Layer 3 of a small transformer language model trained on English Wikipedia (14 layers, counted from 0, width 64).
Take only the direct path to the model's output, skipping the later layers: a vector added to the residual stream pushes a token's score in proportion to its dot product with that token's output vector.

Output vectors of the tokens that the questions are about. A number n stands for n times 0.025.
" ": -10 19 -4 -29 -3 18 9 15 -16 28 24 0 14 -18 -13 12 -15 16 -12 -4 -4 -13 -10 -9 -4 16 -22 -19 -28 -6 17 12 -30 15 18 6 26 9 3 0 21 20 -17 -3 22 18 -6 -21 -4 8 -15 19 -17 -30 10 -11 6 -27 -19 1 10 28 18 9
"ull": -11 -20 -9 -22 2 -13 5 33 37 -53 4 30 29 27 14 -27 0 8 8 23 4 32 -9 26 -25 -24 27 -36 20 1 10 36 44 -28 -8 -14 26 -38 -33 20 -14 8 27 4 -12 -11 43 26 -33 -32 12 14 40 16 -20 9 13 16 15 14 17 -49 -19 -14
" species": 41 -8 16 -10 2 3 -33 2 40 -57 9 16 -31 38 -21 -93 33 -26 32 -19 -48 6 12 -6 26 -6 22 -10 -2 48 -22 9 -2 12 -2 -14 -58 10 -30 30 -36 15 17 29 -12 -6 5 31 -35 -7 -12 -36 -35 -19 -36 -11 17 29 -11 -1 -7 2 -30 19
"ry": -2 5 -27 -14 6 -37 -36 33 5 -4 4 8 -32 51 -20 -29 -28 -12 13 22 5 3 -25 22 -9 2 -4 -11 15 -17 14 41 8 24 25 3 -13 -46 21 19 6 -1 -6 -13 -6 7 12 49 3 -3 8 -20 37 27 -39 -4 5 49 8 -10 -16 12 6 -15
"red": 26 -21 24 9 -1 -8 12 25 -13 -27 6 -26 0 26 12 -4 -23 -2 24 31 3 -13 20 51 -19 -94 -7 12 -8 -1 -19 19 12 27 -9 5 25 -56 29 -12 -11 -32 26 16 -38 4 -4 40 -9 12 -4 -21 46 22 -40 12 -2 25 -13 18 -17 -25 -3 -15
"ment": -3 -79 21 -46 -1 -1 -8 -62 -12 -32 0 1 -63 -3 30 11 12 15 6 -19 -6 -42 -15 -31 22 -13 11 5 -36 13 -37 16 5 -63 -26 5 17 -63 1 22 -17 33 7 -2 18 14 34 37 19 -27 30 -13 44 34 -1 -8 -27 31 41 -10 24 -3 13 31
"ence": -5 -3 -10 -10 -1 -2 7 -12 22 4 0 -13 56 -17 10 -16 9 2 7 8 -2 -22 11 -26 10 -6 7 -20 30 -16 40 2 34 23 -16 -7 10 -85 25 -3 -27 -47 -8 2 0 -50 79 7 2 -33 -13 -71 38 -9 -36 4 -60 47 -9 35 -9 -29 4 16
"w": -16 15 -29 44 -1 -24 31 8 -12 25 4 -37 -37 -12 41 37 6 -7 33 -15 10 -20 6 22 5 -8 -14 -3 -5 5 -6 32 -4 9 41 -1 4 21 -61 -6 19 7 23 -7 -2 13 20 35 -2 -12 8 -33 -7 23 17 -2 12 14 20 -4 19 3 3 -2
" Best": -21 -36 -12 55 0 16 -9 -23 -15 17 -16 17 -30 35 10 32 22 15 9 -5 -4 35 -23 -22 -3 7 -3 11 31 5 -21 -53 5 -21 -62 -37 -30 -5 25 15 -2 -63 28 -10 -7 4 19 26 40 -11 -11 -20 27 -22 -40 1 -7 -7 -8 -8 -17 -11 -9 -18
"Japanese": 36 -23 -6 31 4 -19 -44 -27 35 -6 2 67 -59 22 48 11 1 29 -6 -14 -33 -8 44 -8 -5 -38 -10 38 47 9 -30 -14 14 -49 -22 4 -44 5 -1 9 -5 -64 -12 -2 12 -21 20 0 -14 12 11 -41 30 -14 -17 -2 -4 20 3 -29 -32 -19 -25 -45
"ting": 13 -24 31 42 9 -10 -46 -23 20 -4 10 -5 -25 7 -3 35 -9 4 33 -42 7 -22 -23 25 19 -40 -15 -22 12 30 29 12 -3 5 -20 -9 -77 -34 -14 35 -37 -9 34 -46 -15 19 4 10 -5 6 -14 -17 9 25 13 14 -47 25 20 76 35 7 24 8
"ous": -5 -55 -4 8 0 -13 -22 -8 45 -43 3 -45 44 14 58 25 14 -39 29 -12 -33 -55 51 -13 -6 -1 16 5 15 -9 -4 -1 24 32 -1 -23 7 -28 -3 11 -34 33 16 10 24 -31 -9 21 34 -8 10 -17 22 26 -24 -57 23 19 2 19 -11 4 -7 17
"born": 53 -18 40 -3 1 -17 31 2 45 26 -25 21 -79 -4 -32 34 8 -49 25 -44 4 4 55 78 -2 -34 20 12 10 -12 23 -4 2 -16 -5 -6 -9 -2 -34 -18 3 -4 -3 14 13 -35 12 8 14 2 17 -21 3 0 -3 32 24 28 16 -23 -27 -26 -28 1
"my": 12 -13 -17 67 0 -17 -12 -21 1 -57 -13 -1 -55 -5 47 -9 12 -13 -1 -27 -13 0 35 -7 49 -1 -22 57 11 5 24 14 22 38 12 -31 16 37 1 -10 -3 -46 11 52 -4 11 -14 -16 11 -13 -6 7 -3 21 -46 -14 33 34 22 3 14 -56 -23 -27
"y": -40 30 -2 -21 2 1 6 15 -25 7 33 -22 -20 -19 38 23 -31 17 -6 13 -16 23 -9 -22 -22 4 -37 13 21 -5 20 5 -1 24 27 11 -24 -1 -21 -13 3 23 -31 -11 20 -3 2 5 -24 13 18 33 -6 28 -49 -17 -1 38 -14 -1 30 -40 21 -10
"5": -9 4 30 43 1 -11 -23 -9 -3 -13 -22 1 15 -5 -7 -5 10 5 -16 11 3 10 24 19 -11 -30 11 2 27 -6 6 -41 12 1 -18 31 14 13 -12 -14 2 6 -1 13 -30 -21 -5 -2 18 11 -14 2 -36 -20 -8 -4 15 8 -3 20 -42 6 -22 6
"self": 25 -40 10 -16 -2 19 12 -62 -9 -62 10 29 -58 -3 -38 12 47 -42 3 -47 -43 9 30 10 -32 -16 -13 35 -19 11 19 -39 13 -15 -29 -1 6 -47 24 -12 -11 2 25 31 -14 17 10 15 24 -15 32 -12 24 13 -49 9 7 17 -24 -36 -54 -7 -14 -10
"um": -35 -21 -28 -17 3 -12 -7 -6 -9 15 13 4 22 6 41 -31 1 5 21 -17 26 6 11 -8 13 1 9 -39 18 16 2 33 19 22 1 -23 18 -17 4 -13 -14 21 5 11 -17 1 8 -10 7 -12 9 13 -77 32 4 -7 1 32 -26 5 14 -56 17 6
"ven": 49 -6 3 44 1 7 -1 5 -11 -45 15 -44 -9 -10 21 7 -2 -6 25 8 20 8 -13 50 -26 -22 -2 18 -35 -2 -24 -7 36 -12 17 12 18 -27 27 16 -9 -5 44 3 34 17 31 26 -3 -9 6 -9 -3 14 28 39 -34 28 24 -8 15 -14 20 -16
"shire": 49 19 5 24 1 -9 -65 2 1 -39 -12 -17 22 50 38 24 0 -16 -12 -6 -2 7 24 5 -21 -17 59 -45 30 24 -38 -51 4 -32 -29 -11 -40 16 -61 54 -4 -59 -1 15 1 -5 28 2 -4 -28 27 22 47 33 -25 5 -25 36 69 -3 -15 -51 -59 35
")": 18 9 39 -66 0 -18 -42 35 16 10 -1 8 0 -15 8 19 38 -7 -13 -3 2 0 7 -36 -44 11 25 42 21 36 -34 23 9 16 -15 6 10 3 14 7 16 0 41 1 -2 -7 -25 -11 -1 -3 -42 27 -9 20 10 12 8 10 -20 6 0 7 5 -25
"Note": 47 -54 -15 21 1 9 34 -17 30 -47 -32 -40 -31 12 -13 9 57 -14 -5 -23 7 -15 22 23 -1 -41 0 37 49 13 -29 7 26 -22 21 -9 0 -16 -39 4 0 -36 58 -1 13 -2 20 -5 21 -14 29 -38 -12 -40 -42 1 -17 -5 -29 0 -53 -4 -13 -29
"Species": 76 -66 20 -43 9 10 -29 -12 28 -90 4 34 -55 29 -22 -51 46 0 -4 14 -19 8 3 -30 12 -6 -8 -32 -11 22 -70 -4 46 -46 3 -15 -37 -13 -54 -4 -23 -14 39 -16 4 -22 -3 -3 -35 12 15 -58 4 -34 -9 -27 -25 17 17 -11 -16 -55 -4 -38
"out": -48 19 16 -20 -2 -42 -6 19 -16 -35 -22 20 16 43 -15 43 21 18 29 -20 21 22 25 7 70 -23 9 -1 5 22 31 21 17 -18 -21 16 47 -26 -59 37 -22 14 17 28 -32 -37 30 40 -2 -2 -6 12 15 -19 -8 -7 -23 57 12 11 29 4 11 -72
"}": -15 1 2 -15 0 0 -15 -7 16 20 1 -51 -30 -19 -11 -43 45 14 -9 16 -3 12 -30 -3 49 27 50 33 9 -1 -6 -22 47 -16 -3 -7 13 -26 -12 16 -5 20 4 -14 -17 -25 11 7 -7 -15 -12 -28 -7 -17 -38 18 -25 31 -20 16 -22 19 -8 -19
" student": 2 -12 17 14 3 -8 -12 15 17 11 -7 -7 -3 12 32 -16 36 -32 40 -2 -42 -21 -3 18 2 -2 6 33 -16 27 8 12 -14 -15 -63 9 -6 8 -27 10 -22 -18 10 42 9 11 48 -1 19 4 -5 -1 12 -20 -36 14 -31 13 6 -18 -27 -14 -32 24
"ness": 71 -42 4 -9 1 -14 -27 17 13 -22 15 8 -8 23 13 24 27 -57 38 -44 -35 23 -2 -56 35 22 17 8 36 35 26 10 11 14 14 -64 -29 11 6 -1 -17 11 10 -20 -15 6 71 35 4 13 3 -44 -22 41 -4 3 20 39 -6 1 -48 -21 -3 19
"cent": 32 26 13 43 3 -12 9 -45 27 -44 -27 21 8 -3 -42 -36 -21 13 7 -69 8 -48 17 27 -1 -30 -13 41 51 -4 13 -11 10 -6 -3 19 -17 -33 -36 30 7 -48 -49 -21 16 17 29 -4 4 -2 -20 7 -29 -1 -1 10 -45 16 50 30 2 -10 6 -16
"year": 43 -17 4 -7 5 -16 -3 -35 15 -47 -12 -11 2 -1 20 14 29 6 23 -32 -1 13 19 -10 39 -34 -2 43 -9 -1 11 -40 4 -43 -25 -1 -33 27 23 -4 -15 -3 -15 1 -43 -27 34 10 9 9 -15 -13 10 1 -33 36 -21 20 53 2 4 -19 -23 -2
"cle": 3 -26 49 68 -3 -32 -50 -67 60 -16 -27 -9 -55 -6 1 -7 17 16 30 -34 -50 -16 38 75 26 1 -7 36 -5 -12 20 7 37 -14 -17 -39 -30 -34 -18 21 4 27 -19 -9 -17 36 -13 -12 -5 -19 18 13 -3 8 -31 8 -58 15 39 29 -4 -20 2 12

Each question shows what one neuron of this layer's MLP adds at an activation of 1. A number n stands for n times 0.0068.

n131: 20 10 24 6 6 20 2 5 18 -6 -14 6 -6 -7 -16 1 -21 -14 -2 -19 -3 -8 1 17 -16 -3 -7 -12 2 4 24 12 1 9 4 16 -15 20 0 -14 4 -8 -9 6 1 -26 16 18 -4 13 12 3 -10 -20 -2 -10 14 10 -4 -2 -11 -7 6 -23
Which two tokens does it push up most, strongest first? "born", "cent"

n55: -10 1 -2 -33 -16 -18 24 6 7 18 14 -20 -9 -30 8 -21 3 45 0 20 3 5 -6 -7 51 23 -14 18 18 -12 9 18 2 -30 17 5 17 1 -11 0 -39 57 48 -34 17 -7 -27 -4 -43 -2 -45 -8 -4 3 8 7 -13 31 -14 31 -29 49 6 -15
Pushed up most: "}"

n48: -10 32 -18 7 -10 9 33 5 5 10 29 -20 6 -11 6 -3 -28 -7 -14 9 18 11 -29 -18 10 -12 -25 0 -9 -13 -15 26 -13 29 -32 -4 1 -9 13 8 -30 22 -15 7 5 -2 -4 -15 11 0 7 -32 -57 24 27 -6 1 0 -6 0 32 -4 2 11
Pushed up most: "um"

n78: -4 -14 -15 2 8 37 2 -25 -26 -8 5 37 -2 -7 -35 9 20 -14 -11 7 -15 -18 -6 -2 2 3 -2 -2 -1 -11 11 -8 17 10 -7 12 5 -42 12 17 3 34 8 2 -12 -53 21 13 -4 42 -5 6 12 12 28 11 3 6 36 -10 -1 -2 -25 -8
Pushed up most: "self"

n92: -19 13 -8 -6 -13 3 20 12 -53 -5 37 -1 -2 0 -17 -18 12 -14 4 13 9 21 34 14 14 -4 8 3 -8 -10 22 -17 -1 37 27 17 -10 32 -10 -16 32 7 14 21 -17 -23 19 -32 9 -5 -9 32 12 -2 -26 -50 -27 47 43 31 -11 45 7 13
Which of these tokens does it push down most? "Japanese"

n116: 21 -9 9 37 49 -24 -25 5 30 24 -25 15 -9 30 8 40 9 10 11 4 -23 29 7 -42 -36 -2 -24 9 71 8 -3 -21 22 11 -28 -49 6 8 -4 26 -64 -13 17 18 55 -4 -5 -8 -39 1 -19 11 54 10 -38 -17 -10 -4 11 3 -28 28 -32 -11
Pushed up most: "Japanese"

n154: -9 0 -37 42 -2 13 0 -42 -26 11 0 45 72 -36 56 -56 5 -6 -10 -23 3 -8 5 -5 -21 23 38 -42 -3 6 -1 -6 -20 -17 -19 15 20 -1 56 -18 3 -41 -16 10 0 41 -5 -20 -2 3 29 -8 -27 5 -23 -34 6 28 -34 21 28 9 55 4
Pushed up most: "um"

n167: 12 -8 10 3 0 13 2 3 -3 -9 4 5 1 13 5 3 -2 -6 7 13 -15 9 1 5 4 -20 3 3 -4 5 -3 -14 1 -14 10 0 13 -20 2 9 -3 1 11 -5 23 5 13 15 7 7 -20 6 25 -11 8 -2 -9 1 12 5 1 11 -1 -4
Which of these tokens does it push down most? "um"

n143: 10 0 24 -22 11 5 17 11 -8 2 36 -41 21 -35 -6 -7 -16 21 3 -5 -24 7 -8 -28 -14 9 18 -12 10 20 0 -41 -7 -7 -18 13 4 -18 23 -28 26 -12 -19 -11 25 14 -28 -30 19 6 6 -5 -35 18 6 -1 -15 -5 -3 -8 -9 -12 -3 12
Which of these tokens does it push down most? "out"

n135: -30 5 13 14 6 0 -10 -3 9 12 15 -10 -16 -39 -5 -2 6 11 14 8 -9 3 -10 6 14 -10 41 15 -29 28 25 23 -38 -20 26 -4 -20 -20 -13 -4 22 22 -39 2 13 34 28 8 11 -10 8 6 -10 -4 -53 -21 -31 -20 -2 -23 50 -2 -8 -12
Pushed up most: "cle"

n183: 16 0 -16 18 -15 36 -18 -27 9 -34 17 -10 -5 -29 45 -5 25 -19 36 -26 34 -5 32 -9 43 41 -33 10 7 -22 21 -14 -10 22 9 -10 8 6 55 -1 49 -17 -11 -5 30 16 -16 -7 21 -29 4 -18 -26 -19 -22 -23 18 -19 -1 -25 7 7 20 6
Which of these tokens does it push down most? "ull"

n112: 11 4 -3 15 7 4 -3 18 -20 19 -12 -9 -3 -25 -22 -2 17 2 -21 19 19 -2 5 -6 -15 21 15 4 -8 23 10 0 20 -2 14 -2 11 7 8 -1 11 -12 -8 9 16 6 -15 1 9 -19 0 -27 -2 14 3 0 1 4 3 12 7 28 -30 12
Which two tokens does it push up most, strongest first? "}", ")"

n117: 4 11 3 -1 0 2 2 -7 -2 -13 10 32 1 1 -2 -4 -11 0 11 10 3 7 1 -7 7 6 -4 0 3 18 -4 6 -27 0 -6 6 -10 -7 8 7 8 -13 14 0 -12 1 -3 -9 2 20 4 -4 4 -5 -4 -24 11 20 -1 -5 0 21 -18 18
Which two tokens does it push up most, strongest first? " species", "Japanese"

n51: 8 -2 -1 5 -2 -6 9 3 3 9 3 5 -10 3 -9 -3 -6 7 -12 -7 -3 -13 13 15 13 2 -2 15 -12 -5 1 0 -13 -7 3 3 -1 -14 -3 4 1 -24 2 -5 6 -4 0 -5 -8 4 -18 6 -5 -1 -1 -3 7 1 4 7 -7 -9 5 -15
Pushed up most: "cent"

n41: -37 25 -11 -16 11 14 31 32 2 14 39 30 13 20 1 0 -38 -2 3 10 3 7 5 -6 -7 -31 -27 14 -29 3 26 -25 2 -4 17 28 -12 20 27 43 13 -9 8 -9 7 8 4 -11 14 14 -8 13 -3 -20 -14 -3 -2 -22 4 -10 33 17 -7 -23
Which two tokens does it push up most, strongest first? " ", "y"

n98: 7 -1 -5 19 -3 26 -20 12 1 3 23 -30 -60 -22 17 -12 -2 -4 35 -46 9 -14 5 3 56 18 -21 4 19 -21 -31 10 -44 30 -2 9 -28 18 -38 -10 -3 -28 -13 18 28 -4 25 20 -12 -27 20 -2 16 12 -9 -9 29 1 -14 13 -5 -14 -29 -12
Pushed up most: "my"

n6: 4 -2 -11 17 -11 -12 9 7 5 -2 5 23 4 3 23 4 -15 28 -9 42 -13 20 -4 7 7 27 -1 -15 5 -2 2 5 -12 11 24 -15 -30 18 4 -6 8 -17 0 4 12 -13 -12 -3 5 8 -10 -11 14 11 -5 -8 8 5 -3 -21 21 -16 -15 1
Which of these tokens does it push down most? "self"

n73: 16 -29 10 -11 -33 21 9 -7 29 27 44 -11 33 44 -12 -1 24 -17 18 -22 -34 -29 13 8 11 -10 8 -33 -13 4 24 -10 10 -4 61 11 11 30 -17 11 14 31 -9 11 23 -14 16 -25 -3 -10 2 -5 -9 47 19 37 -18 19 10 -31 -35 0 -4 24
Which of these tokens does it push down most? " Best"

n47: 20 5 -33 8 55 12 -13 -15 -32 -12 1 -28 -10 -15 4 13 -1 -18 -11 13 14 7 17 7 -13 -29 -40 -5 -2 -17 -11 5 12 12 3 0 10 -41 40 -1 -4 -18 1 -63 -25 -5 -28 -32 -13 5 21 -9 -2 -2 7 13 13 2 -10 32 -13 14 20 -6
Pushed up most: "red"

n175: -4 -16 12 21 -4 -26 16 -4 17 43 -33 -30 4 -19 58 14 19 6 -2 17 5 31 14 -8 42 -1 21 14 13 28 24 22 10 -6 -9 -9 -64 27 18 18 -34 53 8 7 21 -7 22 29 -8 8 42 -6 14 5 -23 5 -20 -7 -7 -9 -32 2 53 -63
Pushed up most: "ness"

n124: 4 -10 2 -7 -29 44 4 -8 -18 -1 2 5 5 12 -33 -24 22 -28 16 -22 18 29 4 39 28 2 1 -29 8 24 -27 -13 35 2 -25 -18 -18 -2 15 -34 12 -3 -1 10 -18 -56 -9 6 -26 -21 -40 -39 -8 7 -6 38 0 23 14 -3 -24 -30 1 -11
Pushed up most: "Species"

n177: -22 -21 -20 14 13 -10 0 9 -3 -27 5 27 18 27 5 -24 41 -5 -40 18 -16 5 16 12 -2 1 -35 -6 -56 12 -24 19 -1 -7 31 54 5 -47 11 41 11 -38 -49 -11 -13 24 -38 12 -3 -17 -13 -14 5 8 -20 5 8 -3 5 4 -1 19 -2 -38
Pushed up most: "ry"

n153: 28 -11 23 15 5 -4 -1 5 -2 34 -24 1 -1 -15 30 5 -10 -17 26 -31 28 -22 29 16 33 -81 0 3 1 20 67 -8 -2 -65 11 17 -5 11 6 7 9 -24 -30 19 -19 14 -20 37 -40 6 58 -19 -6 -37 -9 15 -17 -15 26 -24 -23 -13 12 -18
Pushed up most: "born"

n155: 19 69 -16 19 13 -16 -19 6 -13 -3 -11 27 17 4 1 -15 -9 12 1 -50 16 -6 1 44 54 -2 29 -32 12 -26 -3 -11 20 15 14 -19 31 15 -6 33 2 -18 -6 -15 21 33 2 -40 -7 -52 -14 -15 6 34 -1 -1 -18 14 -49 11 1 14 -2 -42
Which two tokens does it push up most, strongest first? "cent", "out"

n1: 19 -17 10 -12 18 -1 2 0 -14 -2 -7 4 -11 5 2 -2 -2 -3 -18 -1 -9 -2 -4 24 11 -17 4 -9 -14 17 -8 -2 2 -6 10 -4 -16 -1 -16 1 -2 -10 4 -6 -17 -4 -38 -4 12 2 -11 -10 17 -10 -4 13 -6 19 -2 -5 5 -3 -12 7
Pushed up most: "Species"

n63: 25 -20 4 19 37 15 -10 50 3 -3 -8 -21 30 3 -11 -13 8 -38 7 8 -17 -8 61 30 13 -1 31 23 12 0 -41 -32 13 27 -3 -23 -7 39 2 11 -21 -52 -35 -10 -18 -6 -11 -7 15 27 8 11 17 -24 11 3 -10 -9 27 -64 20 -22 -31 -13
Which of these tokens does it push down most? "ment"

n72: 5 -8 8 14 3 -32 -1 20 2 22 -1 -2 -5 7 28 21 25 11 -13 18 10 -20 9 -31 -36 -11 -22 17 39 9 -9 -7 -10 -5 30 -4 -33 -4 0 -21 -15 -20 17 -29 28 -15 0 -17 -3 19 -32 37 15 -43 -11 -33 -17 -3 16 14 -39 -33 28 -7
Pushed up most: "Japanese"

n142: 1 -22 18 -15 40 -7 3 -21 -8 -5 -7 -9 -3 -3 -28 16 -26 25 29 12 -1 38 -21 -27 5 5 3 16 12 -11 -5 -94 -2 -38 27 8 -55 25 -13 12 9 4 23 7 8 2 15 -20 46 -16 -3 -17 -2 -4 2 -5 13 -26 -10 -6 -5 -4 -26 27
Pushed up most: " Best"

n152: -20 9 13 -33 -26 6 25 -32 -18 -49 0 -31 13 29 20 8 -10 21 -2 13 15 11 9 7 21 8 3 -17 12 11 -8 26 16 -13 -47 7 -7 23 59 1 -3 -42 46 -41 -6 45 15 17 -8 2 18 21 9 -38 -49 -31 -15 38 -6 -14 -23 15 31 30
Pushed up most: " Best"

n88: 18 3 17 -7 34 -2 22 19 -28 -7 6 -26 6 -7 -1 24 -18 -18 19 -25 3 6 16 6 28 -35 -14 -2 -20 17 -6 30 10 10 -56 -9 -35 4 -8 -6 2 -33 -41 -12 -10 -2 4 -24 0 -46 13 7 -12 21 22 -3 -2 -31 -3 -2 19 11 -8 0
Pushed up most: "ting"

n123: 5 -8 0 7 1 -30 -6 -7 3 13 42 -7 -2 6 -21 -19 -14 -26 -8 -2 -6 11 17 3 14 1 -6 34 -19 37 15 16 -12 -29 -3 -13 -25 -18 -51 13 5 -10 15 -30 -14 8 1 9 10 12 -2 -14 -6 40 4 16 10 33 -16 2 -28 -17 38 -36
Pushed up most: "ness"

n62: -3 -1 7 1 -16 1 -33 -3 30 24 -6 8 -18 -2 -7 -1 13 -37 -5 -19 -6 -12 17 3 -26 -30 11 -12 -3 -8 -10 -19 7 -3 -4 -31 -1 -12 22 4 -4 19 0 14 -24 4 -3 23 17 25 -14 -24 -29 -36 6 17 4 10 18 -7 5 -2 -10 -6
Pushed up most: "born"

n188: -21 -11 19 -2 -26 5 5 -4 -16 -2 -2 -31 15 3 -58 -6 38 -6 6 -23 6 26 17 51 21 0 25 -6 10 2 17 34 -25 20 -52 9 19 40 -15 25 62 14 -21 33 11 -9 31 -33 -14 -14 47 -19 -16 29 -1 -11 26 -26 4 33 -13 11 30 -50
Pushed up most: "out"

n18: -3 2 0 5 8 27 18 6 -29 18 -9 -43 24 30 -35 16 -2 -16 19 -30 18 30 -5 7 31 -2 -15 -8 31 9 -12 -11 14 7 26 -13 51 11 7 -11 13 35 7 -15 -17 -29 -23 2 -20 -42 -45 26 -10 -12 28 4 44 -2 -25 17 3 40 22 41
Which of these tokens does it push down most? "Japanese"

n144: 21 -4 -3 9 9 -8 -13 -28 -40 -18 -20 -14 21 18 1 28 20 -10 19 -48 33 12 7 14 19 6 28 -25 -15 6 -5 -34 28 0 20 -24 5 31 -14 -30 -3 19 -18 12 23 28 -43 10 -1 53 -7 -10 56 -9 -4 30 5 -18 -4 13 -17 -6 40 11
Which of these tokens does it push down most? "ence"

n187: 2 2 7 -4 -5 1 7 13 2 -6 -7 -6 2 1 9 6 1 -6 -6 3 -3 3 1 0 -2 1 3 -2 3 -9 -4 8 13 -4 3 12 4 -6 0 -4 -8 3 -7 -2 -8 -1 -4 -2 -8 -6 1 -1 -1 7 -5 2 -5 -3 -5 6 -1 -9 -1 -2
Pushed up most: "ull"

n162: 34 7 13 24 -38 -16 11 1 3 2 -12 8 11 -40 39 5 -23 29 -7 -28 22 3 -28 5 -5 -15 25 13 6 47 13 24 -5 21 47 -37 -37 -10 0 18 4 21 6 21 -26 -24 0 18 1 -2 -4 -4 3 5 -23 -5 -18 -15 41 -2 -1 -3 40 43
Which of these tokens does it push down most? "self"

n87: -3 -18 -25 14 -7 15 -34 46 -15 -11 24 -31 -4 -20 -17 -27 6 4 15 12 -13 1 -7 13 -5 -16 -9 8 -20 -8 -27 3 -10 -1 26 9 22 20 42 -8 -23 8 -80 -6 9 20 23 -13 -14 -15 10 9 -5 11 16 7 -25 12 -5 27 -11 36 37 -20
Pushed up most: "ven"

n82: 11 -11 46 25 7 23 29 24 -12 10 -28 -1 -13 -7 34 23 32 4 23 -22 -17 16 24 -39 -19 -2 6 26 6 61 -17 -10 25 37 -9 -3 -18 -14 -32 -21 -22 -8 -13 17 -28 5 17 14 -9 11 19 12 0 8 34 -12 -24 -2 -49 2 -46 -47 16 -3
Which of these tokens does it push down most? "ry"

n23: -11 19 -7 -15 -5 14 5 -15 -11 20 -1 -14 12 -26 4 4 10 19 -6 5 -9 -21 -6 -15 1 15 -23 10 14 1 37 -6 24 -3 11 27 6 11 24 11 5 -10 -10 -6 -34 -14 -43 -18 -4 9 -33 -22 28 -1 24 22 -21 3 16 -9 11 -6 39 27
Pushed up most: "ence"